Layer 4 of a small transformer language model trained on English Wikipedia (14 layers, counted from 0, width 128). Numbers have three digits each and are written without spaces.
Take only the direct path to the model's output, skipping the later layers: a vector added to the residual stream pushes a token's score in proportion to its dot product with that token's output vector.

Output vectors of the tokens that the questions are about. A number n stands for (n - 500) times 0.0021.
" located": 431511531306598582716607508598704591367529495714668289499650637235605512318376612495477639480643579414578594627562451318606377519680445457435383506154598510180526492586491540559570424434366598380491419534416412211524558338643242653491577419250276434799525481601391691639543628486236607348561396614520379551418361423468530523616708335359538628479584579772268513688720495488238374423724
" than": 486720726435616459403650573562419852401583841737558398369716605420675440219395548329545646372437522513453738505703433517686699744470321412464399542425587491425656367519711189356557500645595532478466685774339504509529578495249412570546513540197454256613525487611528717406363411526301312236395306261621210442379505438447504518664892518393415647495325540918463387129726557212194691376486
" Award": 372578476492571468467407341441440573488343437705401420497659488443799634445654642416362602330400583214351521650569577480685599377601426889563427495545674408762349448488383553563346312617303592590419791512655563493351293317472691529455467306489543431762312791742488711580643497588263516459626517479487388480578470509557635405660255500209519760509646407475549316349497242261475325396658
"ording": 465520547473720416505542379519546775417645392512242312646722539534406511382622314361444574364635420593538660627588615439506676574457273519647574467338764639566391333267599431255159471405614626309067596748322540188445745414451554815278533741501816390453815445706691486635350412469635418665600604613509652562231151533551722611534546188334671870415392333606286307286496590542350522267483
"ta": 370311306525318706641611522517467500433452328579147656386452378576857675575353493650475645327545151467597517568304517520627423733279262750552247662433478637373480380486530704342448544520332601446439653823431200374570508504816627357546592662694186589440669461492491687448449433692576277466374410539652637496439462298573466477622522672252477451439571557623483555383718542664381603374448
"pen": 318366638755438497389517510480448465265556811382612414453593627414628677640300552371459484621671367484404497478621536568401424639466326659436567847371638432421223433391416426501449631456402318516598746684626286510582358517610457483202472674365372621613718595477381702642497586710416580471472826241531391417288534744657618467501492341387832814385418448456522080509372426324677442393356
"ilt": 573632532192585793543618531610399558289410664466484617254513591451489523376649515621516370636477712419607313533677429499732435499536364619529477433341668897218594486668348392213645786344451569441024707446308546345321440301551447484467526615582631420623375432633563620654257670757494508239605220461540256427103309653572682632499328617410518627374381486781441503508556559732414444293740
" women": 394485411239584466535291584617355453314578661538541551309640452392542613177548469537436429415398619381817379591484441390266411751618546751434341664585572491454345593440637530295590317679408486494450506699537175530505261605320579652435553427400454515709539769487396468301461545426538513457569408498404611344441605579448667507528615570394518667593481502490534466477675653627765370498533
"ines": 672304426347528472575428673487503488400465773614478534160427378383442386323441659276513624451456550584365438477532362503622669511529356624305391355464622577589312322371495596433592534734650491347304407912370521581544519572695677512373382582668459641375592684601387647576520581555551679520426668525687371519323787589382370599695613404397307473158461511622344668214469517670291530353682
"American": 349570517700550453540562439539361387424598638730529323186421649247737799369609567370456660245327318283734722456661372306447636549411457669612279546710688505464122581486505516518436323456373386546226607615548338338451239576379753559397687505344658418834687580457523533720691262449563324277500377745472546607677485693557621595672379378471244534321677163909487446474596485572524471374483
" =": 411439569430276298381502498457530433468614381634726444579617587392379322522455431490514543490498352360539544671418381375538212372322611652545365390293515680325383440369577474467667472462542174521610604514246406625374406483242378467482746441583650303836520791715783553575424398658586410751507378708584278471621711398578563476536471494435696932284595486409631561554628558355472602452690

Each question shows what one neuron of this layer's MLP adds at an activation of 1. A number n stands for (n - 500) times 0.00097.

n508: 443337536591622406556648448393387638333411619426425491603500435571438404491446413593583506305609420437484657305402565447600488383414603475410668354487524443548286428362503406624393633446614641589473693333586538601361466512509411385581617388491513392399531613703468661500449527585252564446456562328490621669340463424437503507607632562565662494551380656656553519392522529408485640427681
Pushed down most: " women"

n159: 466361621479384660689548414277514472413348592514388526312566555273570728453648493575417475545483344582370442567490462557626577557400686579221530565318624543561306603391564463467500547372470493538507584675579556319625788555490500451652550620375419211400613682426414567529568466493490369223493386627195594585298493449529471577507354602503729418416579518497464357331493588679698586469607
Pushed down most: " ="

n375: 584516471438618597353394390704406409395698717206471559457293398434518368554370348454435486310355603456354520624350553305529635522524641503797572575447528473609507664341790516576451326449554731585522472371584611323419367373510544580457497485423420461418554582517507402425642411681513692537524437298545592487493539691429517472443544578644354590598532558445597656458423486438551561341453
Which two tokens does it push up most, strongest first? " women", " Award"

n317: 495488594565669430620505440423543473569350607444591546445427527392491680648533461707539467505382694428483427403485549446433382564380474518500428459346578445464437527591585514430440373502500549488510507502558528605402556599532364438455455694460366549519465617431500509511475403440577620440487469491510520536410568464440551248530582512570510481526592480563579452533537400297578548577392
Pushed down most: "ording"

n84: 629402615624648494587596363476643494566512609484605598430311585689396475439540453399497545759423569323548598512547525491398547427349626325598407376416476500346370513506358431500724542607316456581540570478494518552736531525703571506522384600371494519440539306360289433506432598497497569516448485636434462571375522488642725460307394620605704506518578533559425377543439533575351468316215
Pushed down most: " Award"

n404: 500557557522472470569492486515478577489647304459361516500388439409608576554627593455564566363544710480418543533442433556391466495438444670561537547494379532489278452396514599554420477680394389428410379396586584447609426494458655556542400565411800511581537533466612341584439457441413576594434675452485293516651533503572439420571514582500393643586446512345542440563559697370344457550359
Pushed up most: " Award"

n99: 446548582457567474441420615773708419465457515454394363465698526482462297542384324396451458519589552429621479565454339550491477687570394484573425477512475566651325649547443539623486369304580373656537567488464511439395546535509398532352449576545615646297580559689413523618488610556543381536425489593589418434470552474467521602518536464372388542798412376517461398588553617379430518438395
Pushed down most: "ta"

n42: 451468523454446425707512605641512541438375437402379373402573409389532447376380669641687336475645537524583631437450370478624456597674553604546576459456647585460485623492663449562520534443446599564394588438467716583512427590474436521491494497560285367360713389550703454635461588619491445335412452390460302566395523512491552512500425584620414517322287497377542430549637500337491473503530
Which two tokens does it push up most, strongest first? "ilt", " than"

n179: 609523640331419493493447300603440467287300541546546557252436651564435582678438605370416656370427416328520535592490405316642459608562420577479477437432623490599643493372510416432580563618628617630375422520403478488521447580530420357524503686611408416342668494476341539626476255607451419497542140455528737592359627370652563557411576561574503621672736528513535493352671397667526434318535
Pushed up most: "ta"

n176: 633460503490456327652440356614453389575413455240679316409561389308456483480621497443507625489607436265521693602681541413626632569475613278581542410417750451606559351361590461263564512509707748530546507323726605469434356537507329480346573661712630453348472559476423412444507552493629546400514653578486425460503520657347546443679628449301414510627372539611455490428394450510493354549643
Which two tokens does it push up most, strongest first? "ording", "ines"

n432: 510446651384663469396571483470466497451356556518629617458538479587640601410483510464648068259422525592791349601490437437283441584622639572540460568385560511544428564411290447267407450506483672668307290538546520418315411435658607490504528464703605444531486363570493312674364279437480540394393680503313312466712514558585514680528638526569486763410474600445523507503588540617510564586382
Which two tokens does it push up most, strongest first? " women", "ilt"

n1: 398429534334602409593460491472537670535313500407560386562425480415601737450511488495711363426474591648544347596535520481526503362583389463548337394584570428341563610550545564386379406314480514578579581471521410608476626635535503529347556538580321433549391588626306492365470438722316470438712483617577404486432494457438452531565553483428471703374603548595459491647585604497508413454554
Pushed up most: " located"

n160: 698357520373581520484486448580454576474360560515537412713485520435589476613361568574474289431538292650536406477698553382526606463560528465573410680362680428448515575595548441534297468382511706491574559459609431425509677477512403541485407593329482541407551487618488543511633432419437423446530407322466497555374465526705536587709554478614399547393563591375305464346461441590455684480418
Pushed up most: "ording"

n295: 461645542494682376477612470550403405540515522487693564431448546464574646595467512596528348408427333550516704389528243521446584632557335478603306591444675573416357308556424571393506530684605323274365500562532488449395250402528490553519371552430503531380701435547589661607398428543594294368446580666487627458431384661472606543409497412479491515562663433417617471533581568561447602490621
Pushed up most: "American"

n155: 506500500399439538728494630471536476587559442525512486402557503585602391353401379432500559631586441500457329660435539420362669585628489465556574296446635534535717399383525537442527602415585545604415396590173551484549553545610534666512521536389600359455515668582361697473447628621559738451336494396405446421463429420500354398384371332506366460436487677524560546544363506325512460695540
Pushed down most: "American"

n412: 506414511564549503581400486529462532309645536454417569557471611488592701455503412525273250475575576622438330622535585500532635446503640654412603474253480602560297464561533520492306495497397517497446624574623381583593422399480530577568464478518411447383473301541608540479521285559337632509660582430645462425506558540404543537548365464328527617399661500564503597417331586387559569490702
Which three tokens does it push up most, strongest first? " Award", "pen", "ording"

n362: 459678607574477307565589470317601481555462559506427580500365514515393542492484692635676270468405480432564466602393611526543572417620400570339426525562550574559566573479500471447686559467446434546416479622489414407372345413571503570573604325415472483514424467539429385482603556453459696511406404476488633527494558356636394726553331379676514537574414429481353457403433488530505580615563
Pushed down most: "ording"

n73: 464710512551338548526392379410454634577433394458500468317660350552452525627545432696262424562603442390366446637360639509467460377474588662273565600412462633473478604512440497556533368517590537424554497324629700486462424476399525326488670460434678429552478641782487476596538473569434593623339574618341448602625366545475529467469591634380484611462500494402480475644522364339470449507354
Which two tokens does it push up most, strongest first? " Award", " ="

n263: 393632564466645765456617584616577416340311599477528444509350575490388503316476393373484503544636454513611652403363418437564626570373434574203581546420536558696400436431497590524646660422698460540411512503400538460378574726375568272595481506410297516403359532481481494497574500537537461497651449479599503509283307500600510533516196473551376512518595519581420577631440454503633539687571
Which three tokens does it push up most, strongest first? "ilt", "ines", "American"

n164: 313491457865389509456376398433558625441506620503374376626600477531465491571711482445421443632353414530390312454407394469454544423424587484512598541513486452532670515575557643548587445373577552642537477648464577540539630596392594512330551431491396506456428513613434472484527338594491439452424486571680403595246468526364671419434587584645405411525617479576416488409586522622344300602539
Pushed down most: " women"

n343: 558615690507344425585425531406514305555565630486787714342555434667535420507540754419256511456704403415412607302562552510564476614535599500604401555504277614378203535648535460586579329503429346195594507618308607572472500397469489486430585461496493562596447386608792293377475446265412681542304390480390486500563654541454511570391539562497535418493388414469500717389525413623543482512674
Pushed up most: " ="

n101: 246397586500474468582607436323444520715299467327790443338569723543265672379406451561585655617568437707381458665420235554520419484425450415403264720522441358726697392465400469531372573437453621705342375447508699633454356548399391598500359534558438337569281545410412626689500429448409708409287496371384700643599935336767555552276633535485471727523504500589531529571521752488140605505404
Pushed down most: "ording"